Layer 13 of a small transformer language model trained on English Wikipedia (19 layers, counted from 0, width 128). Numbers have three digits each and are written without spaces.
A neuron adds its activation times its output weights to the MLP's output. To switch it off is to set its activation to zero at one token and run the rest of the model.

Output weights of the MLP neurons that the questions are about. A number n stands for (n - 500) times 0.002.
n5: 496350580454752678638520686460840661314479435533382482570515731429411752559447382478619444521409576603607594609402714407529400682556471467514396383393231358454667535627448450154397647287663472369424560398522471431420493346468405515462507437591278507408521578408548696551441591496584371434755543489511590522521650433464603589134517431442638480575537438696496626349286618422321415580355
n19: 393436541404541464391685322520500750526537267552593556552528758439457397744409443484707496422467673256590708239441449648571226462496504385432356380541378444469399572433485481461283418602583394643524431445547531614608756451465576565590631580540528507229634563382451478599598472646455447801507402500340459582432444110394596473458611795698323522426448716752278766646376428431601361481166
n75: 469197358574508705439568504382412492371455326694575370386593524425421512520575369576484256610417367589291519587532793753504726229458605368366314535477243450665767465595420674476551575473608542382560488504289603364460690359353650451538544475879627455636486575444724466433220375558573828219550460348500386436253538520412767492462453511500715470558515395460601413400579520571549731705572
n128: 755446456541402591395603626512642504604393340511567708442630493378784489515484595409477656149429648392493427492451386661402391430431591639653347496471546439668552136586442571754623676412329646634561385557364639451531762316312358762482477639397365271675371592610540479518569405633248588379507526423477615492533500202534431396571362594285344496666387409576463526458429380478457619613514
n151: 437396319508634383820395608443675514426561422652776684614256669344649392504523256426593456407437607649557554531245573568620557471371500551616568243295431299521838632390595176627521500732483521562470551453612509418476558589282870447356621487422425443333441508561390340280727496841405454454447483580517402582322776355556339678442292664602521773437234318543559457317576403298553715674521
n189: 571473548579328388372666600442464488431457260365455457593690579524458686574572736647401623765608551356635400448589331640481642648319404683342496526573666522474315574493643713651621599511412710730519432517385470515532286532424450635566515441604378645333639547410606479618371272247433878308376443459610500489371551602473302360335307310475436425648392535650485496202428296368493571611551
n193: 543350426460435585408657664601446253261364535511584560455459330469420399440268610798428359263731394387753507577604493566777435661717474520436526496472422652442427443402588438485482507721355624571445322364456566574507454355434519370344355693567610514465550392472437507727457687595471407598683581392570415349400566383353328587629527623496580483585770394415442728548394190467451511725419
n203: 358527701631345393456529450364520520435489245500459130535372485421251627663724416573476393613540394582612518333512504357645629485445615539518156320511604449444586647706515474425515288526412555584305522376728606527241512741428543618190331621531383605417426443529660365475537589669533448504489550556583584496585313555481736556778510464522522218528357623389764584383635598504464313622657
n264: 292536770637447261528340616489722370486633385533600614566350380406571384537432580573652362404444472493404479391395435621665563497364402513497447500706478414436408569360493511486386546316442753356669291481486543576411563556565285463617576419544533340466582409663723550443566569337420465696373176521371706342354796441690500553621569586558677473444706459543461493740585426507634479570476
n274: 608429546654580696553594544676527129755594699481478346410306677393533515403435571326489451518634556444580553687662511587599549482440674615458315601293363479478439454664416453409529711589570274447629507552537394371416329641588336511458507447389399430618437572610514390425430437735610298363707540382423458445404711365383455496673403622301529552489283542419368383783467575655493432308721
n278: 725413370287697281378570409471384600563690352459610651529463589594678459500741607641326216618363586588430567474360723675656272432552537500626415359445450453245674622484587471224625358409434650367722520358525500599511487330557600687347326685272647508624561353577406420519567148623532516417347660380557574455516481555586533322406654394707323727406550533488288480089435639484453230619551
n298: 171496492632679492504481620383384439559481308488484580187641351504310537814345275376589271557526551483387492615595533374377677373476777669232683758398525653456746532543335642472447427286393453672677540575611598294462598321451716305531454559396815422419477141427640378695453388525765591614527447368410535500702349450451579484671496625360456485551558726582620741416375626504453492607582
n309: 602622580650348613528645483597483593263437341634640245365513663318631420458408500538671229648448421352496568720500429397521483621544609458448669488492487421553770384484623286484508677352608288528496476558093438299542891715583441139452517811261781657351467269379611446550400492547303219597591446415360583579508351662819441504405580540555675492621488476567464603423365615573591227508520
n392: 470834291489508445570566602385508467504320562661274548512587481359512445508516164629472339492419400468618369524578539730651540583301504664399366412441676355496477369585321662427542661672469343519791584387392485640767524605628429412756535635281508353573571420420434467294269453416444466409444484390531415632541526504322386511390660382581668409609595429165424701378634754637666553680470
n415: 533416644610274308285599390317516588446443584451289508740291368539559742187728432394550543437512586519404619461523541645788496801590523555658489651432278579548655648635586493382319548634560742539387338537507470349376442488463394624349485611572500273507560447532361462465374390585514591296700384489466554463681528435530321533308363693589360504664560444372573597618500573647753496384561
n444: 685455554464387374515492817389529581462641453492524533615431559412333492393737523553521550444508435553661446701764423648589566469204537641345276298535703415460564550638554528544448316656302496496367619365271588524411467329584549700458577628305525660828238364409496556549512712317430605350361984350460569605691405641199516389386356281596520598513583546302516335332484587472650627403458

Each question names a token from some text and the token that comes next. It shows the activations a of the neurons there, in the order above. A number n stands for (n - 500) times 0.0077.

Then comes g, the gradient of the next token's log-probability with respect to the MLP's output, scaled to length 1. A neuron's effect is roughly proportional to its activation times (output weights . g). A number n stands for (n - 500) times 0.00082.

"c", then "in"
a: 492514500496500478500499500479754484499511500499
g: 422642579428365447671461483598537475360495619746388496444606507619466344545577406579503615661451577533314524467628715630661468521482494331432578358447601313518491603454347473728509378363294562686643461554716468616370495443445532774358405608591411424382452636404421551417385405404578651511361357426468577331374365470698501339496547478423400508555508552620305692594447490456502623561448
Which neuron, switched off, lowers the next token's probability most? n278

"a", then " |"
a: 479580580487491500483489666490498500500490525496
g: 409461529449571444522457470318540465582514468467368370531500507592790497505478511548440395280479762535525510410381561669390569359418585605438405651333502520507235623539399337422451525537534441482244506351312734574558299663247449525456484655564455579389475423336464496457365725621598593648685411526433524570567504596645647370458659489511478490555394635597526561727496659547381554512431
Which neuron, switched off, lowers the next token's probability most? n19

"20", then " v"
a: 500500498497500500494479494613494488499491559495
g: 377710703479563725433417585422482476502576498321557580367517403442205324494518619418482362504350245566460717691602559673599590474332284706390591424478333651515659492413684689483606389526436575465489661495677508407463373349525635498440445547405596461587356445520431559368581574524653441493551396584582367544474619658382632444504412451454614459429472393460617578406564564427353378506513
Which neuron, switched off, raises the next token's probability most? n415

" Europe", then " in"
a: 527503478559670489479737512500478483482655487491
g: 512680698506429654354506549548548501567424389447698592681565621450686488466580526308360254498433694592571511617411597391442490369479359377561407430623484668484494539611666457501423558694642548508439260480482472479296654524451445454519411504598618379580462638479546539588660415610533302526756323297622587571386341440435538445568404663467472270543405292358508536452345386443545507550486
Which neuron, switched off, lowers the next token's probability most? n203

" Or", then "n"
a: 478481706499481482556478478499499478500625491478
g: 506341682231440422673569460426636334435525642604294478449466575669331493372446411614516515414447668414453480390554571370569686545643501485477490387700408416442455552509482462631466385612244479261553505621514566468338538493469723498547465581358419445559550662571482514669683680795378349512649468399520499514599465500524418393498428308617612512454612310536423555550499355707576474534383
Which neuron, switched off, raises the next token's probability most? n75

" the", then " United"
a: 495517478482700481678479647484492488478479669478
g: 501382334434311453399659607714494721625569484301543563527458486379484466578761483471533480582510537559333565445607551346433280733601426651455422585568393503524511664627575555669635613465585481487413445598498379457377507504607757414369561491477306345689455593435354394576507458552396376358536475488486447573565614586616540492424484493758274644581551584370325355466469455478353468279446
Which neuron, switched off, lowers the next token's probability most? n415

"ter", then "med"
a: 490485478500500531491494478479497679498497497500
g: 662590529405522562418548585514602687456727416447422687364554515480851341452713443430533429551449541396591502581559534513449528510386491338434712408540599405549430492552488524602411524696511576522452413532722663474658468475483464561610360624342726553545474587469421493341516353451584564446396634345449357409572282407655422455646314473479378616463378380301417420645272520502276436577520
Which neuron, switched off, lowers the next token's probability most? n264

" b", then "od"
a: 493491500497499500499512483663495499719488500500
g: 426459364507384593367715396334598455524461518515509312560594496392805539585437632375703408458482395540630313540524530672391482598391500512592617614551382486448680541457544365571572412578655444616647505505486745512396341483507435454411582436403557544295393394479471736501556460636334285530545489468413644404632381688540461444590441608337605460377435510416467396464590583637456658185612
Which two neurons, each switched off alone, lower its probability most, in order? n309, n274

" a", then " to"
a: 505750481491695478494481499483497498498478485478
g: 484466580487699558740593493368612376553523493651538399579487476553586745426611594396355427353532564492707568499478557382430466561250575557476419510407696313492418498521466443355445286573378644369549374582463707621494561492635455479469495479528407354370672450651533584336383373419507450433417500535597373679488712510375590372500374697613510495494356640380571276552598394586638529239574
Which neuron, switched off, lowers the next token's probability most? n151

"ist", then "r"
a: 484499480494499494486478577490491498656553478500
g: 727711479501549562393673401400617531642683463431298708418518433364626309503670724565254508369482370576385353607649507519477414409516368566633429404506505324494571511611336600521582443454495284483394566424390353487476238342468429631567568570545556411567687644469456334509416430474514476387468614578590510558702765565606421559569531502536647499394559583467574466540347491471374332523467
Which neuron, switched off, raises the next token's probability most? n309

"re", then "for"
a: 486490490533492511479499478518499482493496498481
g: 503600509640384427562654562533600608685456466700379547428536470402598271553802552507590724588621266594442469417514472478610322529419323371540730601539457491417448358488609614382585599395588573510540429495465615445455538330534405514456397541312319586536460462470364599493458511637493323268291379671461594150423486560665397527461437516329518439395621537547543478558634558587598504556521
Which neuron, switched off, raises the next token's probability most? n264

"e", then " or"
a: 500488497499478482623491490499492497493478479478
g: 709605504494653358419506500450555422425465635470634679444354677546360464253421724438567532307466297462448582309437536450455503552352749298491586480542464514661401266225484247531502508542614548470523569379502554474632425465644567510259478622665417603618519491535416587460456539523465574573435549627560365538455266528472574468597454491716560517682573454704463533564462604592344420416432
Which neuron, switched off, lowers the next token's probability most? n193

" dep", then "art"
a: 478487493491484597500482500500496479496617495498
g: 540590380288583412552516447447511461506417410479708526373266466320583631557541593436466309446571576657470609550393462654328508400631535521623267403575536753508509450429384744386593318413575417586472368591599273332691467378559559601547572546478376384577496603482397547434486460264350493468430591461536468447659526653506513463398851544547633480433596668534589488575549558267499577503516
Which neuron, switched off, raises the next token's probability most? n189

"\n", then "O"
a: 497491494499599493493480494490495485479482491499
g: 653662484581400403442677583584415588450386600502462702442520573402422688571577535593535584531427541487416487443485340559438387507709607533632575680335466457471661545473294466458408361587467448490627484579397469371411417546655443764717513404487398663516572521563520534372515364409357376437525522529520457510443169415270475747487495571364501405564811547531387422440599514653266503337435
Which neuron, switched off, raises the next token's probability most? n151

"s.", then " E"
a: 704500499496500500493500481487489493491483680481
g: 620574587479566574290405637403410382520307600427459524658455392379309611536549555380554542262644584825534481614465384493350434442843454321485631577480686550447622472444447435511437552380518495427319473511523582332285556368463196450531295613635449588509355475595387508481445486455583423477661699433486457528631553383701487604539661487545656626504519579442471475448463560613486511568461
Which two neurons, each switched off alone, lower its probability most, in order? n5, n415

"er", then "up"
a: 480498595500481485479902481495480705645505485500
g: 348396330517522449200540422664493803586618430634578161422354416570600561397438389489572546492413317569651377507485385546645416577635635465420477563625513509517559415575506459518377687710501536756681448421567603560592270539358581648469332503397333581553449496564422362553456649429500524441505712593589455470655422404460409568510504570592377376611450497543571437476454579288487443531392
Which neuron, switched off, lowers the next token's probability most? n203

" b", then "ur"
a: 492490495488500498486480478565503478675491500500
g: 426425527648400583491523630411534536484586433555448367535593404522638365504553634423700564581539591451725661450381457607934697366523454477523416631488252631443361447470537276428612629596539467591453528325483369476685429265421701409476535596506451469475495419468486593338390535300513447570596526317368499251447557542615396482509438655587599719351517435541453558440578457465405548449418
Which neuron, switched off, lowers the next token's probability most? n309

" de", then "al"
a: 483485493500485499482493491499485520488807500499
g: 462473501449449285376502550480652354451397476391428517449507597187590633720621536640570350529481467433558367359611523404523558559617577458568595450590513568600526691342466453382660541311749507432423331387549396202527549514559662351263458442456458508468583480519634470476483459463459537527289518667507406610629631552422645602441522642749647480546397532311446677534489567294498651406542
Which neuron, switched off, lowers the next token's probability most? n392

" de", then "g"
a: 488499484500479500486499496500490566487771500500
g: 527656405404742686506465540484458410495367702533403473684638444529538527356439388624574587502553590419317519610483629602509473318725676528621358326234380366704581439584466543412445561601588407395392660469533448358576482576592404343523487400377587328474586709507592598553353452515446466435279512371532570444575574495414590522543525557383825697422430517538519362500308473405426477382563
Which neuron, switched off, lowers the next token's probability most? n392

" and", then " be"
a: 478491498482499530480718551493487480495496478494
g: 545342514532483359605365297176548420689583537586396452509446542297369726454454449450619454421418515519427574514367768744444379525521530392543452465427731384529573324459542482418430437620589486753362402701656488366379459541473779286421495520534412494257434584574423503558554413524582493542650321470438641489518586427514430600507492514500453409526650635625552677598571542610508475406561
Which neuron, switched off, lowers the next token's probability most? n203

"|", then " N"
a: 512491497500479479478484499622497500483487487492
g: 485425697453494605486530518483481706521425522487470398472437464395504529646577402457419384592310612647325446450519128373528479475382428497559318553453509446619499557309306342458572549466543491577590591545530658444351470570315536456630423611444480643711408519639529570702657580541410503414295571586720517763442376557726423475544330496441614648395541452608590447566525439516680438358260
Which neuron, switched off, raises the next token's probability most? n274

" D", then "erm"
a: 499493577484497487492479496500500478496589484493
g: 545441634514368578322778470414524520603311555666481512401524527468501497294444324516486474566389411415776383458672526587314492340509408610570454389711566497419630466574472332539477454519545430411645573575346405547251481576573486457381510497596483625438483552440457421432536452381322557408409737687577642458355460591401350372643527642570560448503434719558555805512667611546581451330411
Which neuron, switched off, lowers the next token's probability most? n392

" is", then " t"
a: 478478495482495650543485480494499766496496526496
g: 604516532520429472676455598550643473474513725380529306522343460698517440408563529550594628382358604388454552607523524687504567503552412691365502557713588650394629279414417529600418482324379472510497429630470742356368667448409418369446542412331399476466288562400393517335535531436444619642685337610545666504568606339485640507499486317424556639497478492618420748365549450300367453534564
Which neuron, switched off, lowers the next token's probability most? n298

" comp", then "le"
a: 633531496490736710494685500500490493500557499495
g: 542564435325359542349436532608382508425516538597486493353609388584333678631316613652454537455384533561540332547370751687672482457543461384539363291489539583369424462380525562551396737394700532579595322444394350283533533550534512540459482501500540577585656424429531646646689576661587597519442281432657352483576526520355418558545497423230534708470554440693434374508463574497481631432359
Which neuron, switched off, lowers the next token's probability most? n189

"o", then "ft"
a: 495478483500493513482595478483500665500500482497
g: 517457315594412339540406627613647432462381471562468433476633574409448540382476572457477476424418540487509417576412518486706411458517375258691534713300644657533456737539569515392490481453538567545482584404515376582509439391681591474474581558626434381622176655634673501286452490501233446475469613624468656515683532698622691242454477596350436494388554507409464402408417557379432612555608
Which neuron, switched off, raises the next token's probability most? n298

"ing", then " German"
a: 500491495806499483478493481483500497492499489585
g: 321490653525326381420514625443497546465389564366409466740602364465500468407641449538472600579315581481533408447724459418366513501472369545484486610565426311556603240609392561535359685462384342652529421505696372380488474616349321445597595801498389671667453705565480476628406781581354468564378589462648516518479442453544465541505398586528477670488506454371507564400407487634489731429440
Which neuron, switched off, lowers the next token's probability most? n128

"in", then "ic"
a: 500499495488500570483491479493478478488500481499
g: 547469572623360616580501332456623487725535642329525541486469391670462529376624497528676596591687534367394368428448433508418710533514550180322615384390358621480615496481479592515519416596465631580425445452367512539492286530510576607581407455484393703524615348762208601429526259691325548472426530633443473454421425402529568712432435605411590541496290662472513499498401516476572551480489
Which neuron, switched off, lowers the next token's probability most? n189

"–", then "4"
a: 487500494498495495500480628614494498500591500478
g: 443432452332538427468659512457487628502427297519498630346482523372685524488473471389474610396664551402513599481589554536727634442532550376575552495473471629712355308534657483214527422657518583742355557563527498260463646560431388322485567553535490545547374538673329452667264462643543340560407590308414507366514433493705395536496533521595409484330483470424731508341408715490569584564541
Which neuron, switched off, raises the next token's probability most? n264

"ent", then " g"
a: 478479500492489495535500500484647483495494482478
g: 565463581305557318568517387407458570660586573391495431463490385657397658452496390458457572320536479542504578369461377609588672490425619477669398482423613550451273675331604421368584583380463632626559456430505495650461569587394472607601562571429518718496432656636490614595594417459238651484302324667502491556688424485475530417553545370302470327505557589556461741179541397552396351596525
Which neuron, switched off, lowers the next token's probability most? n278

"ord", then "ance"
a: 496500500500481492484479478499489776500481497479
g: 512353468538444589426314577522517438632269442583692571484563572555434617395397605488490758554443340631446436451688476483473380487311440614365634696495459590359478344525515576400431274400350405676588424353561547314619366515389584419490668724536699642500545549519332416737311375433407475517359491671467581530666593623485495526480650592475386597496507513500680511550398321487559528533329
Which neuron, switched off, lowers the next token's probability most? n298

"art", then "s,"
a: 735499479483498487497500490696496500493499496487
g: 609465570576671411394384453383606463368603438643406425418245536600484477586513539527382416509496529367497439407426646332331721564443638334605587519611712349505325590504531354628561435600469513572542428548452622571540436671434520468390455553430670631440339439402515457367411524513588462672790466525452437660464522219476611481568678461204634526388373483740438525651557424644364490458558
Which neuron, switched off, lowers the next token's probability most? n274

" the", then " c"
a: 482549480478590478694479540488481480480478571491
g: 623507686625567542415471347355407329334567409413617524526480460576525523447612678525529573496362216323424758533476349617630424419451462538657491415468276535481477592557383512497666457464499434542299385337338511574495487560605532463473402654414670498466638510405545553372595489692570658530549407522492580622444532616279512454565503427399573412491581443568532507411764591358313323844595
Which neuron, switched off, lowers the next token's probability most? n193

"A", then " Division"
a: 513479694481500491487607500499500494495482495499
g: 496453376488434676394576364462555637556740308431676410481692624579708364518489458491469554585624498516311638487491541434579520542586462575612498378511623479543634520526537596315699495620369405534595529632487589465563468484425435400369556710508732614348438333580428359524195469563705568494455541474349470424403411367579590383511560337397691568521496550442455207513363650407382357331513
Which neuron, switched off, lowers the next token's probability most? n75

"C", then "A"
a: 592548491498500499498478478489500478500484512522
g: 483309536429595584479464394478391654473642229428560496342245548510532476568384652424508735531525359671588522435342462422338468334594491434658651436498418387337585407623470461432416599597642464567687700409756514376536422446813705514654498416537479554531571521724461536461390516521511537307506591707484454482361484559507366391534618416523427445400588523585534605526498451598313441310458
Which neuron, switched off, lowers the next token's probability most? n5

"8", then " at"
a: 500500498487500500484548516664485480500490520487
g: 380579653528610629385571591397520513753436441434534397396491517391499610747464406370527504443523440449640417705487604471650507276489277436447651307598546457681540611572439606570508345311679515620578475511440423508665577358462533394668487453427334422556441440700679492681635321656508367392510565451583534620576574312256554381458507463370616316638397440388604536532476376390508391474525
Which neuron, switched off, lowers the next token's probability most? n274

" in", then " May"
a: 566492483500500505502524550570641500478490480496
g: 601501528319551427503513602578343707454310421650592388730476643233418629505521477446482585624587524571775530672500272657310497549450429636426589587580442587476645562719439434555567442578583479361381491605358673351518379458667583428467426412445566348414548692445470473358553395446287427504486451343667457593440627518495518578380421583403558527494307483489461412654423609385598273443589
Which neuron, switched off, raises the next token's probability most? n278

" colle", then "cted"
a: 733500624490495490488498478484500488496536496496
g: 321689494606641544558367477616506507410595446434607531421365522481377418743611389624353581581363620394756599572586519581587429522412471333623474376587539709463464552461454576444490827318495702516553535392461607360670430673358522536451444596509371652460374402185534556447362613590580437466614551387586471267386385430485470498423448452534519505598614368583339436494487424597375337562619
Which neuron, switched off, lowers the next token's probability most? n5

" a", then " pl"
a: 480481658499971486496500481483493500481491500726
g: 677488324422645446635618500626552611608405453831487526709311485454541726339523397550415517472478499524569496401194318625361544495566413589625487433592469579503650619494482592441476388505494517371590633718348357656428297421509449543440358439460541513635479496493486494349605456494714578463515578361475417286639406312361434429491563589390690543538507428538469606475643710386388478364471
Which neuron, switched off, lowers the next token's probability most? n151

" educ", then "ation"
a: 483500963491484482478487655500500489500745499478
g: 489494465437398702638448562353251506404347471391518671332666429540528578518435411637484444600620451600435650482461471351572395492479502417449409347518386684486522707540672651464584617656450486415526558580622535381500557424542482493757521576312590750484532532569584422469331400371619512540365549560507535658626339441357387485476172624517487609463450455542754310301423519304553577568451
Which neuron, switched off, raises the next token's probability most? n264